Layer 5 of a small transformer language model trained on English Wikipedia (26 layers, counted from 0, width 96).
Take only the direct path to the model's output, skipping the later layers: a vector added to the residual stream pushes a token's score in proportion to its dot product with that token's output vector.

Output vectors of the tokens that the questions are about. A number n stands for n times 0.016.
"ín": -3 -6 27 8 6 10 7 26 -8 4 16 6 -6 -25 18 30 -23 -23 -4 2 15 1 14 21 -1 -5 -40 18 -19 -1 29 -76 -27 -5 4 -27 21 -43 44 41 36 -7 -7 -21 4 -32 3 -21 -6 -7 -52 -15 12 14 -3 -4 11 -3 -14 11 -12 6 22 -22 -46 22 8 -5 15 -4 -31 35 22 -13 17 -12 39 1 20 -25 10 -9 -6 41 -7 -9 -4 20 -17 52 -23 7 -9 1 0 -12
"ified": 57 -18 -2 27 -9 29 2 8 13 -15 -16 -31 7 39 17 18 -12 3 9 11 21 -4 -13 -10 2 43 -33 24 12 -6 -26 -57 13 -45 17 -23 19 -32 56 -12 41 27 8 -7 -46 19 1 -5 -11 12 -40 -13 30 6 55 -17 -37 -33 25 15 4 9 22 -51 -18 -12 -5 -7 -11 -3 -30 10 9 9 -43 1 70 7 -21 -26 -5 -3 -3 48 19 4 8 -1 -9 64 3 33 -45 -54 -42 -41
"most": -4 17 27 -14 27 9 30 -31 -10 -8 0 8 -38 -18 21 -23 -1 50 -4 46 73 24 -25 23 14 31 -26 -12 -7 -17 5 -56 26 -67 -15 3 -32 -12 30 4 29 11 11 -4 -9 -27 -2 -12 7 24 -31 7 -6 6 43 21 -10 -52 19 43 -52 -17 -42 -31 -28 -7 9 -21 14 -17 -32 25 -16 -2 -33 19 52 18 5 3 23 18 19 40 -4 -34 -11 -20 44 1 -18 3 17 1 -12 -30
"|": 29 20 -31 3 11 31 -7 -7 13 10 -17 -10 -16 -9 -19 -3 2 3 -20 -11 42 7 -11 5 -12 -9 15 -14 3 -4 9 -22 -34 21 28 25 30 -30 -4 4 27 -9 18 -17 -25 -1 19 6 22 1 -33 21 -15 0 -11 31 19 13 7 29 27 -8 -24 -5 -28 -38 -12 -33 -12 -24 23 1 -8 25 -11 -13 -15 -1 -22 -33 11 23 -4 10 -2 16 -4 -19 27 26 10 14 -14 1 -14 9
" woman": 17 -2 16 9 -20 13 1 9 -22 -30 -16 10 -9 15 23 -9 -28 10 48 10 43 -21 -6 -33 21 -10 -41 10 -7 -20 -8 -8 -5 -40 -12 -9 17 -26 17 2 2 13 -41 -9 -10 25 -9 -16 -12 16 -10 -3 -13 5 11 -1 43 -24 19 3 -13 13 -32 -26 -7 -18 34 -34 -8 1 -32 19 46 0 23 40 53 23 31 5 -32 0 6 48 -28 -30 -20 20 32 15 -15 -18 27 -27 14 -11
"um": -39 -56 -12 30 -7 -15 6 -21 -4 -36 7 -20 4 -2 -6 -10 -15 -4 27 12 22 -8 -6 -16 6 8 -33 5 24 4 -6 11 0 17 5 10 -2 -6 14 -8 31 20 11 20 19 1 29 -8 11 -24 -28 -19 -17 33 -7 -2 4 3 6 -38 -18 0 10 38 -6 -17 12 -30 -2 -14 4 -13 33 2 -26 -11 25 22 21 -20 17 -15 -5 7 9 38 -24 -17 6 19 8 35 5 -45 43 -16
"ense": -3 -12 -8 -21 7 2 19 65 -18 33 -14 11 19 33 17 17 -11 23 4 -12 6 1 -13 22 -14 -5 -34 3 30 -1 -30 -59 -4 -12 -13 -19 -6 -25 25 18 43 11 7 -40 -25 -37 -1 4 12 -33 -45 -6 -17 34 6 -27 -6 -24 -7 6 -25 28 12 -6 -17 -17 5 4 -7 54 -4 9 -5 -16 7 8 3 -4 10 -48 -23 -1 29 37 -20 40 30 15 21 29 -23 -5 -17 -20 33 12
" ": 29 24 -19 -37 3 -32 -12 -37 20 12 21 18 17 20 29 4 21 -19 0 -14 -18 6 -13 -18 -14 -9 18 -25 26 10 31 19 -2 12 -24 -14 -23 19 -2 -13 -12 13 -16 -22 16 14 -6 -12 -16 -11 40 -4 19 24 -19 -19 -6 22 -4 -12 6 -20 20 12 11 22 -14 17 -18 -8 18 -11 -1 44 -17 -29 -44 5 -30 14 21 -10 -27 -17 17 0 11 -15 3 -13 16 17 -4 17 -4 7
" Certifi": 8 31 15 14 -41 31 45 -4 -13 12 22 -46 -54 -11 16 -10 -46 7 31 0 3 -26 41 18 -18 46 -18 -11 -22 -25 -23 -3 18 -27 -21 52 50 -32 42 -7 12 14 10 -11 8 -5 -26 -17 48 -19 -26 -31 -9 -11 10 38 17 9 11 4 -41 -15 -39 16 1 -27 -16 -26 26 12 -55 32 9 13 7 17 -2 -4 -14 -6 -17 22 -5 15 -56 5 -9 1 2 37 -29 33 25 24 -13 6
"\".": 13 -61 34 -17 9 15 70 15 -9 -2 -5 -6 -13 -21 0 -27 -17 25 -27 45 28 36 15 -32 -7 11 -28 23 66 -11 -15 -36 -37 12 36 52 4 -20 8 13 -10 0 -21 -26 -3 -6 26 1 -12 15 -13 7 12 4 10 10 0 14 20 -10 17 -25 -75 -18 -23 -57 24 -69 -23 -24 -23 -21 8 -4 11 15 56 -28 -7 -5 -17 43 9 30 -27 -30 -7 19 46 56 -10 18 -34 7 -1 8
"firm": 41 -24 7 -10 43 14 -3 17 -17 25 -20 -28 34 4 -22 -18 13 25 55 55 52 42 31 16 5 44 -29 63 -67 -17 -30 -35 -2 -46 -9 19 3 -33 43 -34 -4 16 9 -9 -25 -16 17 23 44 12 -47 -20 8 7 9 -25 -21 -3 -23 49 15 1 3 -43 -16 -46 -6 -21 -12 3 -43 44 -11 -5 24 32 18 1 10 -45 -18 -4 20 15 -7 -23 -30 17 -10 10 -8 30 -10 -31 -10 -54
"ets": -12 -34 -14 50 -32 25 27 17 -29 -2 -52 -26 -13 40 -1 16 14 43 8 25 4 -14 4 -5 7 59 -33 -15 -1 3 -15 3 25 -31 4 19 4 -16 4 -4 -19 7 -12 19 -63 -2 -1 -48 27 31 -35 -28 15 11 -10 7 17 -4 -23 12 -33 -8 18 -12 -30 -20 -22 2 -14 -6 -16 -33 -16 -19 26 -11 -8 -11 78 -14 -7 -10 24 5 20 13 22 18 63 14 16 -6 -22 9 -17 53
" mean": 33 15 -12 -17 1 14 1 36 15 18 9 17 7 -23 -8 0 -23 32 -13 -8 46 -2 42 -7 4 11 -11 -5 14 -21 -41 -9 15 2 14 22 2 -49 21 -22 -6 -8 -10 -1 10 -24 -39 -7 -29 -52 -13 -7 -2 -12 18 19 -5 -2 -9 2 -46 -16 21 -15 -35 -28 13 9 0 -8 -34 31 17 -8 6 1 24 15 56 26 18 -6 5 35 -38 8 9 10 30 3 -55 -7 7 -20 3 23
" surname": -4 0 18 33 -35 23 -6 54 -10 8 33 -38 -31 20 -23 -13 -21 9 11 19 45 -15 24 -27 39 39 -37 -18 -45 -38 -18 -22 -3 -18 -51 11 38 -35 21 -7 5 15 3 3 -10 11 -39 -19 -9 23 -19 -12 -23 12 19 17 19 -24 -31 29 23 -59 9 -22 -55 -61 -1 -50 12 -8 -7 50 12 0 0 49 31 26 14 -22 -9 13 -8 57 -24 29 15 45 2 30 3 24 13 -44 5 13
"\n": 14 40 -14 -23 -18 51 -17 -18 15 -9 -20 14 56 -23 4 19 -9 -18 16 -3 -13 0 5 -3 0 -11 16 -31 -12 7 12 -15 25 -5 -4 -8 22 -13 -15 -24 -5 -32 20 -40 -4 18 15 23 -11 8 7 -45 -31 30 -21 28 -6 -3 19 16 26 -6 3 26 15 -16 13 -16 -18 -12 30 -2 8 -35 -11 -16 -32 11 -32 -24 -6 21 -29 -2 20 3 36 11 -4 9 41 -13 -3 10 3 16
"minute": 8 25 12 2 12 37 6 23 -27 -1 -14 12 18 19 16 13 -36 29 1 13 24 8 20 -13 17 -29 -24 27 -9 -27 -29 -58 22 -26 8 -15 52 -2 52 15 19 9 -38 -18 10 -21 41 -5 -9 -10 -46 -20 0 -11 53 -9 23 -40 -13 13 -41 23 -1 -42 -6 -3 10 -9 -36 -26 -21 -17 -6 27 33 46 43 -3 31 28 1 -30 2 25 -39 -1 -17 14 10 -13 -59 -8 -8 -18 12 -7
"cular": 6 3 18 39 -7 -11 22 13 26 -13 -18 4 -18 -2 -3 43 -31 40 -48 -6 95 -7 -4 14 3 -22 -25 0 -11 -8 -31 -22 -10 -60 0 -16 -24 -20 23 16 40 11 44 -15 -41 9 -11 15 -29 1 -46 -18 9 -11 -17 -6 4 -25 17 40 -3 -40 14 -21 -12 -14 -30 -35 15 1 10 51 -43 34 -15 28 28 36 31 -2 -23 16 50 13 -32 -29 -26 14 21 38 26 -33 41 -69 27 13
" not": 21 29 9 1 11 14 21 11 37 19 16 8 18 -2 8 -24 14 6 -8 -20 -19 19 29 1 -16 13 -35 -19 -6 -3 -4 -26 4 -22 -1 4 -9 -26 29 -19 3 -4 -16 -16 11 2 -4 -7 -11 -3 8 -19 14 -4 22 -25 17 -1 3 34 -14 -20 -10 -28 -16 -4 5 17 27 2 -36 1 23 13 30 -15 16 29 -3 -17 -23 -15 14 7 16 -5 -34 4 -12 -13 -31 25 7 0 -5 -22
"ira": -23 -7 9 -26 3 7 -10 26 -30 13 13 30 -16 3 16 0 -45 16 16 15 32 -5 28 9 2 22 -32 3 -20 0 -27 -20 -29 -25 -3 -8 39 -27 -8 16 29 12 15 8 38 -59 12 11 17 -62 -44 -10 31 37 2 -1 -11 -21 -1 25 -5 8 -9 -1 -8 1 37 -37 -9 13 -31 -3 3 -7 66 21 9 -12 22 -10 -1 39 35 0 -3 -3 25 41 -10 6 -45 -80 -25 -31 7 12
"whose": 39 -10 23 19 -16 22 11 -8 -38 13 -18 -31 37 -21 -20 -19 -38 -19 22 -13 41 24 8 20 9 -10 -57 7 14 -30 -21 -54 14 -30 24 21 21 17 -12 5 18 -52 -2 11 -30 -4 14 37 -4 37 -36 -3 10 7 35 31 5 -26 27 77 -18 -45 -1 34 -53 -82 61 -24 -25 13 -38 23 5 19 18 9 49 -36 7 -19 -6 13 15 14 -71 -26 -18 20 27 40 -4 17 11 -45 1 15
"BI": 20 -8 -12 37 -29 43 35 25 -44 8 9 7 -25 -33 0 3 -38 28 29 23 13 4 1 -28 21 -13 -43 11 2 -27 -14 6 10 -3 -40 2 -26 -6 18 45 6 18 7 -2 -2 15 -47 23 -16 -3 -47 -9 -34 -41 5 10 -7 -37 27 -13 24 24 -18 -9 2 -15 -11 -6 18 15 -37 16 8 17 -3 28 35 -11 39 12 -13 6 20 27 14 4 14 -19 -4 6 -17 -30 -10 -12 21 -2
"ssel": -13 -42 7 10 9 2 27 24 0 7 19 1 12 -18 20 -22 -43 -5 -35 -8 24 -31 26 51 34 -11 -49 9 -20 -9 -33 -3 -9 -30 -9 29 1 -23 15 -5 -23 15 2 6 5 -29 -3 -6 26 -5 -56 -15 -6 39 -11 -1 1 -4 -5 41 -21 29 -25 9 -25 2 20 19 19 6 -48 15 -70 11 18 30 -19 -11 62 6 -15 -11 8 6 -3 -21 2 0 38 -13 -20 19 65 -10 15 31
" basis": 15 12 37 -2 -9 28 24 8 -11 -37 39 -25 -12 -22 -9 17 1 30 -6 28 67 -11 18 -9 17 9 -32 -7 11 -46 -25 -15 22 -45 38 26 8 -41 -1 -27 -10 44 22 -7 -26 -4 -16 5 14 -2 -12 -62 -7 -15 15 -7 0 7 -6 3 -31 -35 -16 -5 0 -13 8 -5 46 61 -11 19 14 1 15 28 33 14 15 -15 -20 -20 -13 25 -21 24 -19 14 39 -20 -25 21 -33 -65 1 -8
"ra": -21 8 7 -21 5 -14 -30 16 18 -16 0 -2 14 -2 10 -2 -16 -18 -5 21 -15 21 23 -3 9 18 -34 -25 24 7 13 38 -22 1 23 -23 26 9 -19 24 -17 -6 35 27 27 -1 20 12 11 -17 -33 0 -11 16 -1 -5 7 -22 -4 -10 -4 16 -12 0 -10 -29 11 -10 -4 4 -15 6 18 -5 37 6 6 1 -18 -5 -15 8 13 -20 -16 38 -10 39 -5 -25 -22 -28 -13 -14 17 -14
"lution": 45 -38 28 32 -19 44 43 20 11 -13 7 -49 28 -5 6 -4 -48 51 1 -19 14 -35 24 9 27 4 -28 33 3 -6 -16 -35 9 -17 4 3 57 -34 -19 -2 -30 17 11 -4 3 -16 25 22 36 -42 -51 -57 3 -11 -16 -13 -59 -51 24 13 6 2 -25 -39 -17 -44 -28 -13 11 26 -56 51 -38 28 -23 21 51 16 35 -14 5 -33 79 21 8 22 -29 -21 12 -14 12 23 1 -8 38 15
"′": 17 -12 -6 33 0 42 -23 51 -5 -41 36 -22 2 -34 -22 24 -24 5 22 5 5 2 46 -33 8 68 -20 30 -18 -26 19 -17 29 7 -5 5 5 -28 29 25 7 -36 17 -39 -13 -36 28 -4 -33 3 -34 -24 17 37 -5 -6 0 17 20 13 3 -18 -23 6 -2 -56 -9 -13 -13 -45 -13 14 9 -5 -24 30 24 -11 65 7 -20 8 -12 33 -9 -9 -19 33 -20 10 -53 13 56 -9 -45 12
"final": 25 -7 10 28 20 46 4 14 -51 0 24 -2 -41 -16 21 4 16 67 -29 57 19 39 -1 30 -17 -26 -43 14 -66 -21 0 -34 -17 -40 22 -16 21 -20 0 23 28 -10 19 -14 -34 -3 -6 -23 34 9 -40 -26 -19 -6 2 32 -1 -9 -30 0 10 -5 15 -12 -36 -17 -37 -14 -23 15 -26 14 -26 -1 10 28 48 -3 12 6 -9 17 -13 31 -59 18 -23 22 20 22 -36 45 41 -28 55 -23

Each question shows what one neuron of this layer's MLP adds at an activation of 1. A number n stands for n times 0.0028.

n163: -7 14 8 -13 19 -13 -18 -21 11 20 2 -1 -12 -3 -2 18 -5 3 3 -27 -19 32 14 -4 -6 1 -14 -6 0 -8 14 8 -10 3 3 -6 4 -2 4 -12 10 -15 20 -27 17 25 -1 6 -10 -7 20 -2 -5 5 -11 6 -5 6 -15 -8 -11 -3 -10 0 20 2 5 3 11 19 -14 -3 -14 -20 21 -3 2 22 -9 9 15 -24 -11 2 12 -14 -7 2 -7 -13 23 -16 -1 5 3 16
Which two tokens does it push up most, strongest first? " ", "\n"

n55: 17 14 3 -10 -1 5 25 -6 7 -17 -20 5 -24 -13 -23 -7 6 4 -19 -7 -8 -1 -12 -1 24 -5 18 -13 -7 -1 19 -24 -3 18 -6 8 22 8 -22 31 -1 -11 -10 9 -7 27 -14 -4 17 -6 -9 19 -4 -6 23 -25 -19 44 10 -1 -12 -23 -12 -18 11 2 6 -35 -9 -45 0 16 -1 2 7 7 -10 8 1 25 27 15 13 21 -19 19 3 14 -3 9 -15 2 -22 2 15 -15
Pushed up most: "\"."

n269: -6 4 -6 -1 10 18 -16 -1 5 -28 -2 7 31 8 -22 -13 9 3 -6 8 -13 -17 2 -17 -5 9 0 -21 -1 -17 2 6 27 6 -6 -4 -1 -11 -11 -14 -4 11 4 0 5 -3 -18 17 0 -30 11 8 12 2 19 5 15 1 6 -2 -8 22 6 -29 -25 7 20 -3 3 1 5 9 11 -5 4 6 -14 -15 1 -2 0 3 18 -17 -18 6 21 -7 9 1 19 0 11 -24 10 9
Pushed up most: " mean"

n217: 7 -3 -6 -12 44 -60 24 16 -19 10 31 -9 -12 31 54 9 10 -15 30 -4 -60 -32 20 17 -38 19 14 -33 15 -11 14 -36 26 -20 22 8 2 23 0 -12 -19 -22 4 -1 13 28 20 -30 9 -38 0 39 0 27 2 13 -36 0 -22 4 12 -18 47 11 33 -16 16 -20 -1 13 46 1 4 -12 -7 -2 11 2 -3 -12 36 -10 -19 4 -22 -35 -30 -41 11 -13 21 9 5 4 -9 -62
Pushed down most: "BI"

n68: 8 -15 -10 -2 17 8 2 5 -8 1 8 -1 7 1 12 21 -11 15 -20 3 6 -2 18 10 -2 -6 6 10 -13 -24 -24 -23 9 -20 -15 -5 16 -1 -1 -8 17 -9 -6 1 -4 4 12 -12 8 18 -1 -10 -19 -3 15 4 14 30 4 6 -10 -22 12 0 7 -4 13 -14 0 -2 9 -4 11 -43 11 1 -11 -10 4 -1 -20 35 9 6 1 16 -22 3 6 15 -8 -8 7 -13 0 -8
Pushed up most: "final"

n88: -13 -8 -15 -3 -19 6 16 5 10 19 -15 12 -1 -2 -27 11 22 -23 -32 -31 42 15 5 20 -15 -6 -25 7 -56 16 10 -5 22 26 27 -36 28 11 -4 4 8 1 12 -10 -15 -14 3 31 -14 17 13 -17 16 -6 23 34 13 -5 -15 -31 -34 9 -23 7 -26 3 -9 19 -14 -38 -1 5 -3 2 -4 -8 26 20 -23 0 -27 -5 30 3 3 0 -5 0 -21 1 24 -8 0 -22 39 33
Pushed up most: "cular"

n341: -6 4 9 -4 -6 17 -5 7 4 0 1 -5 0 10 -3 -7 -2 1 -7 12 5 -4 10 1 11 1 6 -1 -3 -18 5 -6 0 5 21 -4 -15 2 -12 -13 -1 9 0 -8 -8 -6 -2 26 0 7 10 -5 9 -3 4 1 -1 3 -1 -1 -6 -2 2 -15 -4 -5 0 -6 10 9 7 -10 0 3 -4 16 1 -11 4 3 0 -10 0 3 -9 -7 -5 -4 6 -1 11 -12 8 -17 3 2
Pushed up most: " basis"

n294: 0 3 9 -13 6 2 2 19 -12 -4 -5 11 7 3 -8 11 -9 12 -6 -5 -7 1 0 -2 12 -2 -1 8 -6 -2 -7 -10 6 5 -1 -6 -17 6 -14 -14 7 1 1 1 -2 2 -6 4 15 3 6 2 4 -3 12 8 6 -1 -8 -14 3 10 7 -13 -9 3 2 -9 14 16 11 -3 -14 9 -9 -6 -1 -19 -8 1 -2 -8 5 -9 -4 0 -7 0 -4 12 -5 0 9 -12 3 3
Which three tokens does it push up most, strongest first? "ense", "final", "cular"

n166: 27 -8 -13 9 0 -33 14 8 -10 -14 7 31 0 -16 4 -3 -7 -7 -7 6 -9 -20 -5 8 -32 19 -5 -16 4 19 -22 11 -2 -16 17 25 -5 -1 -10 2 0 -2 -17 4 -2 -3 3 -28 12 -19 1 11 -7 2 -8 2 -3 -3 13 7 -13 -5 -5 21 2 -4 -9 10 -4 -13 -7 0 6 18 5 -6 -5 30 8 11 22 14 1 5 -4 2 13 12 18 22 -36 -6 -12 22 2 -14
Which two tokens does it push up most, strongest first? " mean", " Certifi"

n350: 8 4 -10 -7 1 -2 11 5 2 -3 0 11 -2 -13 8 6 19 5 0 -2 15 4 -4 -9 14 11 10 11 -7 -1 -16 4 -9 10 -7 -2 -11 10 -25 -4 1 15 8 6 5 16 2 -8 4 20 -13 5 -2 -13 -14 4 -4 2 -8 10 4 -7 -17 -23 16 -6 -9 -7 4 -7 -8 0 -10 7 -5 1 6 5 -1 -7 2 -1 9 1 4 3 -8 -5 -3 -7 5 8 -4 -13 3 3
Pushed down most: "ín"

n359: 5 -26 -7 4 -22 -2 35 5 5 -5 9 13 24 19 -1 -5 12 29 -6 -20 -13 -1 2 15 20 -38 23 -2 20 -9 31 27 -32 -34 -2 -13 -5 -8 -14 -19 12 6 -17 -5 -30 -11 15 -16 -4 -48 8 -27 -18 19 -23 -20 -27 -35 14 9 19 14 16 32 -1 21 -22 -8 -32 33 9 -2 -15 11 14 -1 21 -13 18 22 -13 -12 1 -5 10 -15 -7 -20 -1 7 53 52 24 15 -44 -35
Which three tokens does it push up most, strongest first? "lution", " ", "ssel"

n17: 9 0 -27 16 -4 -15 6 -3 1 -21 -8 -33 1 30 1 10 -8 11 0 -3 12 24 -3 1 34 12 10 -6 -2 6 9 -25 -17 8 -11 -4 -21 30 -11 8 26 -20 -1 23 5 27 30 -19 16 -15 -29 36 -2 -3 6 -12 -9 -15 -50 20 13 -22 15 -20 -13 34 15 0 13 6 9 -16 26 -18 -18 17 5 19 -20 -36 30 -5 5 -12 -6 -10 22 -11 -2 -5 8 -14 33 -17 -19 -58
Which two tokens does it push up most, strongest first? "ified", "most"

n63: -6 8 -1 -20 5 -1 -9 -9 4 7 18 7 -14 -7 7 -6 32 -16 -11 16 -6 -3 -6 20 -25 2 -3 -18 12 -17 25 -11 10 -14 19 -2 -1 14 -10 15 18 13 4 3 19 -13 0 0 8 -4 -18 16 1 -22 3 2 10 17 2 6 -18 12 -8 9 -10 -5 -13 -3 14 -5 -4 4 -8 -3 -1 -9 19 -7 31 -2 5 -12 -11 4 -16 8 8 -24 23 -26 4 -7 1 12 23 -9
Which two tokens does it push up most, strongest first? "most", "final"

n323: 18 -15 -10 13 4 2 -4 -13 3 20 2 1 11 2 12 3 -27 4 -2 -13 -4 22 5 -6 -3 -9 -27 7 -7 -21 -1 -17 4 2 -3 13 1 0 -3 -2 5 -16 36 -5 -8 20 -8 3 -9 3 -7 -21 -2 5 -13 0 15 30 21 0 -13 12 -4 15 13 -5 -33 2 7 -10 2 -15 -5 0 -4 -4 7 5 -14 -9 6 -5 -16 15 16 4 13 -5 3 -6 -2 -17 -8 17 0 16
Pushed up most: "\n"

n263: 2 24 22 11 -3 19 -24 -21 20 15 2 32 8 -3 -9 16 -10 -1 -13 -8 25 15 -57 25 28 -48 -9 4 23 28 -10 -6 -11 -17 -13 -25 31 -6 24 22 -23 -2 -59 1 -11 30 23 35 -21 13 -18 -5 -3 -24 -15 -15 -39 31 39 -7 3 -23 -53 8 -14 -62 19 33 -24 -10 -40 -6 13 -31 66 9 -4 -22 -6 13 -3 19 9 -14 19 25 14 -2 16 2 -2 -28 9 24 -14 1
Which two tokens does it push up most, strongest first? "whose", "\"."

n36: 20 -2 8 7 2 -1 10 -14 -33 -26 -11 -4 -8 5 1 -22 0 27 -10 9 -25 23 25 7 -15 6 8 15 22 3 -9 14 -2 14 -11 -9 3 0 0 -7 -5 15 -19 22 -10 -9 10 -1 -22 -25 -7 -8 17 -3 1 -18 -19 -18 -17 6 -5 7 21 -27 -4 9 8 45 11 -10 -2 -8 13 -6 10 7 6 9 -42 -24 -33 19 -4 -13 15 -12 6 -3 18 37 3 9 -9 22 2 -1
Pushed up most: "ified"

n312: 13 6 20 -18 -10 -4 -11 0 15 -8 -1 4 -7 5 -39 -1 -4 -21 7 46 8 -10 11 14 3 1 0 21 13 14 -3 7 -12 7 -11 -8 -21 2 10 3 0 -1 -9 2 -1 -39 8 -1 6 -31 1 -8 16 13 4 -17 -14 14 6 -1 -5 9 14 16 -9 5 2 3 5 -1 -10 -22 28 9 6 -7 -10 -19 -2 0 -9 7 -3 -29 16 -2 12 6 7 -16 0 -17 -25 23 11 15
Pushed up most: "ira"

n23: -20 18 -50 2 -6 -16 -12 -17 -9 8 -20 -9 -10 -8 21 -20 17 -10 19 -15 17 -8 -6 11 30 -11 -6 -9 -22 11 28 13 -17 -9 6 17 16 17 12 8 -19 49 24 15 9 -1 -18 5 -20 -2 13 -13 -31 19 5 -21 2 4 25 4 -18 7 0 1 1 8 -12 -19 0 19 9 -23 10 -3 -28 3 -4 26 21 -34 9 8 -29 9 19 4 -5 -12 -10 -17 35 -3 19 13 4 -4
Pushed up most: "um"

n174: -19 -8 13 -2 -27 -40 1 1 -8 -7 -20 15 2 -11 -28 -3 -4 -27 19 11 -28 2 -15 -12 -11 0 11 -8 22 12 -6 14 16 4 6 21 34 32 24 -8 24 11 -6 -13 28 28 -16 -5 0 29 -19 0 -18 17 -4 8 -12 -39 -9 14 0 -31 -5 -23 2 -44 20 4 7 -1 -4 -3 0 28 19 12 29 7 28 -9 6 19 -24 4 18 -22 -4 -18 -2 -2 0 8 9 -11 -18 12
Pushed up most: "whose"

n248: -17 23 -27 -10 38 -57 -4 17 13 5 -43 -6 19 12 -10 -12 20 22 -46 -37 60 25 19 24 27 -4 -1 22 -14 -8 17 16 1 -5 -2 45 -13 -21 2 29 -31 54 43 -17 13 -6 -42 32 -22 -7 4 -28 0 -53 22 -18 6 28 -16 24 -48 37 7 16 -7 11 36 -48 18 -8 6 -44 4 3 -55 9 -33 9 -21 1 -30 18 -21 10 -15 21 -2 -8 -13 7 -11 -14 18 -42 57 29
Pushed up most: "cular"

n352: 6 10 8 17 -9 11 -1 3 -3 17 -14 -32 -7 0 10 -43 -25 8 15 6 25 9 1 -7 22 -21 -12 -2 0 -9 16 20 -9 21 16 6 -6 -18 -4 -13 13 -4 -10 -8 7 1 -9 7 -11 7 4 -8 10 4 -8 -5 4 -1 -11 -13 -18 7 -13 13 6 13 -17 12 2 -5 2 12 4 10 -4 28 3 1 -6 -1 -17 -19 4 12 17 34 -5 -12 -9 -4 7 -18 -1 15 7 -24
Which three tokens does it push up most, strongest first? "BI", "lution", " woman"

n103: -4 2 -11 -19 2 -3 -48 -13 -7 7 11 1 -11 7 -14 -14 -1 -4 -9 -6 -20 11 -23 28 -17 -1 28 16 30 -7 0 -16 -3 -17 35 4 19 8 -3 -1 7 31 19 -9 -13 -3 -5 18 -7 17 -6 -36 13 7 4 -5 -11 12 -2 -13 4 13 25 -14 11 -12 15 -7 30 12 -28 -10 0 -17 1 -23 -14 -2 4 21 -5 14 -6 19 -4 13 26 0 18 2 -41 1 19 -8 -1 2
Pushed down most: " surname"

n132: -10 -2 13 -21 7 22 -3 -13 3 10 -17 5 -3 -31 16 20 -26 -7 -19 -14 18 2 -24 24 25 24 15 -4 4 8 -16 18 21 -15 -18 14 10 -12 27 1 -6 11 29 -5 -1 9 -10 19 -17 1 -3 -33 -8 6 -11 19 -11 -5 -24 9 -27 -8 3 20 -1 -9 14 13 -15 -1 8 -21 1 -24 4 -51 -3 -16 -13 -2 -13 2 -3 -7 11 25 -14 24 35 8 17 -3 1 -6 -16 41
Which two tokens does it push up most, strongest first? "\n", "ets"

n329: -18 -14 -5 19 8 19 -4 18 -10 -15 1 4 -9 13 5 -9 -8 8 -21 8 15 18 0 9 -14 -1 9 -16 9 -13 5 -27 -16 4 7 5 6 -6 -10 -35 -3 -8 6 0 5 -15 7 22 11 14 -19 25 12 -16 8 7 -7 16 -6 7 16 0 -10 -13 14 9 0 11 2 -31 33 2 -2 -4 -9 -7 -6 -2 -19 -8 0 -2 -9 23 -16 4 2 9 4 9 20 14 -22 -1 -4 -33
Which three tokens does it push up most, strongest first? "|", "\".", "ified"

n10: 2 9 -15 -13 6 16 -1 -4 -5 -15 20 -3 10 -1 -15 -5 2 3 -19 -7 -9 -9 5 -9 -13 11 -3 3 -2 3 5 -3 -3 5 20 -18 3 -13 -9 13 -5 7 -3 -18 17 0 7 0 -12 5 11 20 4 4 1 -1 18 1 -3 12 -12 6 -14 9 4 6 0 1 13 22 6 -2 -1 -9 22 9 -9 -19 2 18 0 -11 2 -20 -14 -9 3 -9 5 8 -12 3 -2 -12 21 -8
Pushed down most: "ified"

n257: -8 -11 -13 -2 -3 3 -11 -1 0 -12 -5 9 18 -21 7 -4 23 -1 -16 11 10 9 0 -9 0 11 -17 22 -9 4 5 1 16 8 -2 9 1 -27 0 -29 -17 15 -4 15 1 7 10 -24 -6 14 0 34 -17 -1 -18 13 18 6 26 -6 25 13 -1 2 -2 -3 2 -20 -12 23 0 15 -13 -10 -5 -9 3 -20 -1 -15 12 5 7 19 1 8 -10 -14 6 3 26 -10 -2 -7 -6 -32
Pushed up most: "firm"

n130: -5 -1 -13 7 -6 7 30 -10 -7 1 21 -19 -5 -10 -8 0 8 15 -2 15 18 -5 3 4 1 -7 -1 16 -7 4 6 3 -18 -3 8 -2 12 10 -13 -1 0 15 0 4 -9 15 2 -22 -11 9 3 -8 -1 3 5 3 9 -15 -24 11 -13 5 -6 7 -11 14 3 -13 -2 12 -1 7 2 -13 -6 6 -5 -8 -12 0 20 2 -3 -12 11 4 -20 10 -15 16 -8 2 -20 26 5 15
Pushed up most: "final"

n95: -17 11 5 -6 7 11 -17 18 -10 -13 -6 -9 19 12 -2 -3 -4 1 0 -8 1 5 -2 -11 -1 12 -2 -3 10 3 -10 -8 17 23 5 0 2 -7 1 -5 -2 -10 12 6 -3 6 -5 22 -8 16 -6 14 31 7 12 8 -9 8 -25 -5 18 -3 13 -15 -21 6 -3 -2 -21 0 11 0 3 -9 -9 10 6 -19 -20 13 17 -10 2 -5 -7 12 -1 4 -6 16 -10 -11 -16 -24 -9 -3
Pushed up most: "ified"

n264: 20 -21 -3 -7 -15 -24 20 6 11 0 -38 20 -9 -10 -4 -36 15 25 -12 -5 3 -7 -4 8 5 25 2 0 -1 -26 -3 -1 5 -22 11 31 4 13 -37 -18 -2 -11 -6 0 -12 20 -12 -9 15 -6 -2 18 16 8 1 3 -3 -7 -22 -34 -9 -5 -2 3 4 12 -9 -3 7 3 12 -17 11 -12 2 -5 -3 -7 5 -3 13 1 -1 16 16 8 18 -13 -1 38 34 7 -3 -2 22 -9
Which two tokens does it push up most, strongest first? "ets", "\"."

n193: 21 -27 26 -50 20 -11 40 18 -14 -14 -3 32 4 27 10 21 46 22 47 25 -28 -18 30 -23 -6 2 -5 -4 -9 -35 -28 -20 -11 30 20 12 -6 -4 -1 -11 -38 8 10 -20 0 12 27 -23 13 1 1 -36 55 -25 3 -12 -15 -39 52 -4 -32 -20 3 -43 9 -13 -21 17 -14 -1 22 12 -25 -9 9 -46 26 27 15 -9 9 19 -51 28 -6 4 -7 41 -33 12 11 8 -22 -16 -42 36
Pushed down most: "ssel"

n127: -14 -7 3 -4 -5 9 -13 20 0 14 1 -7 11 -1 -11 18 -4 -7 -19 -7 19 -12 -3 19 12 -2 0 3 5 -14 10 -6 -21 -8 2 -6 1 5 -2 4 -12 13 -2 -5 7 -7 -25 -2 5 23 14 16 6 1 6 1 23 20 8 -14 -6 -7 -11 -1 -24 2 3 8 -3 37 -10 11 20 -10 0 7 -18 16 5 -8 2 11 -11 3 -2 -2 -6 -11 -4 -5 -9 0 -1 -4 2 -22
Pushed up most: " basis"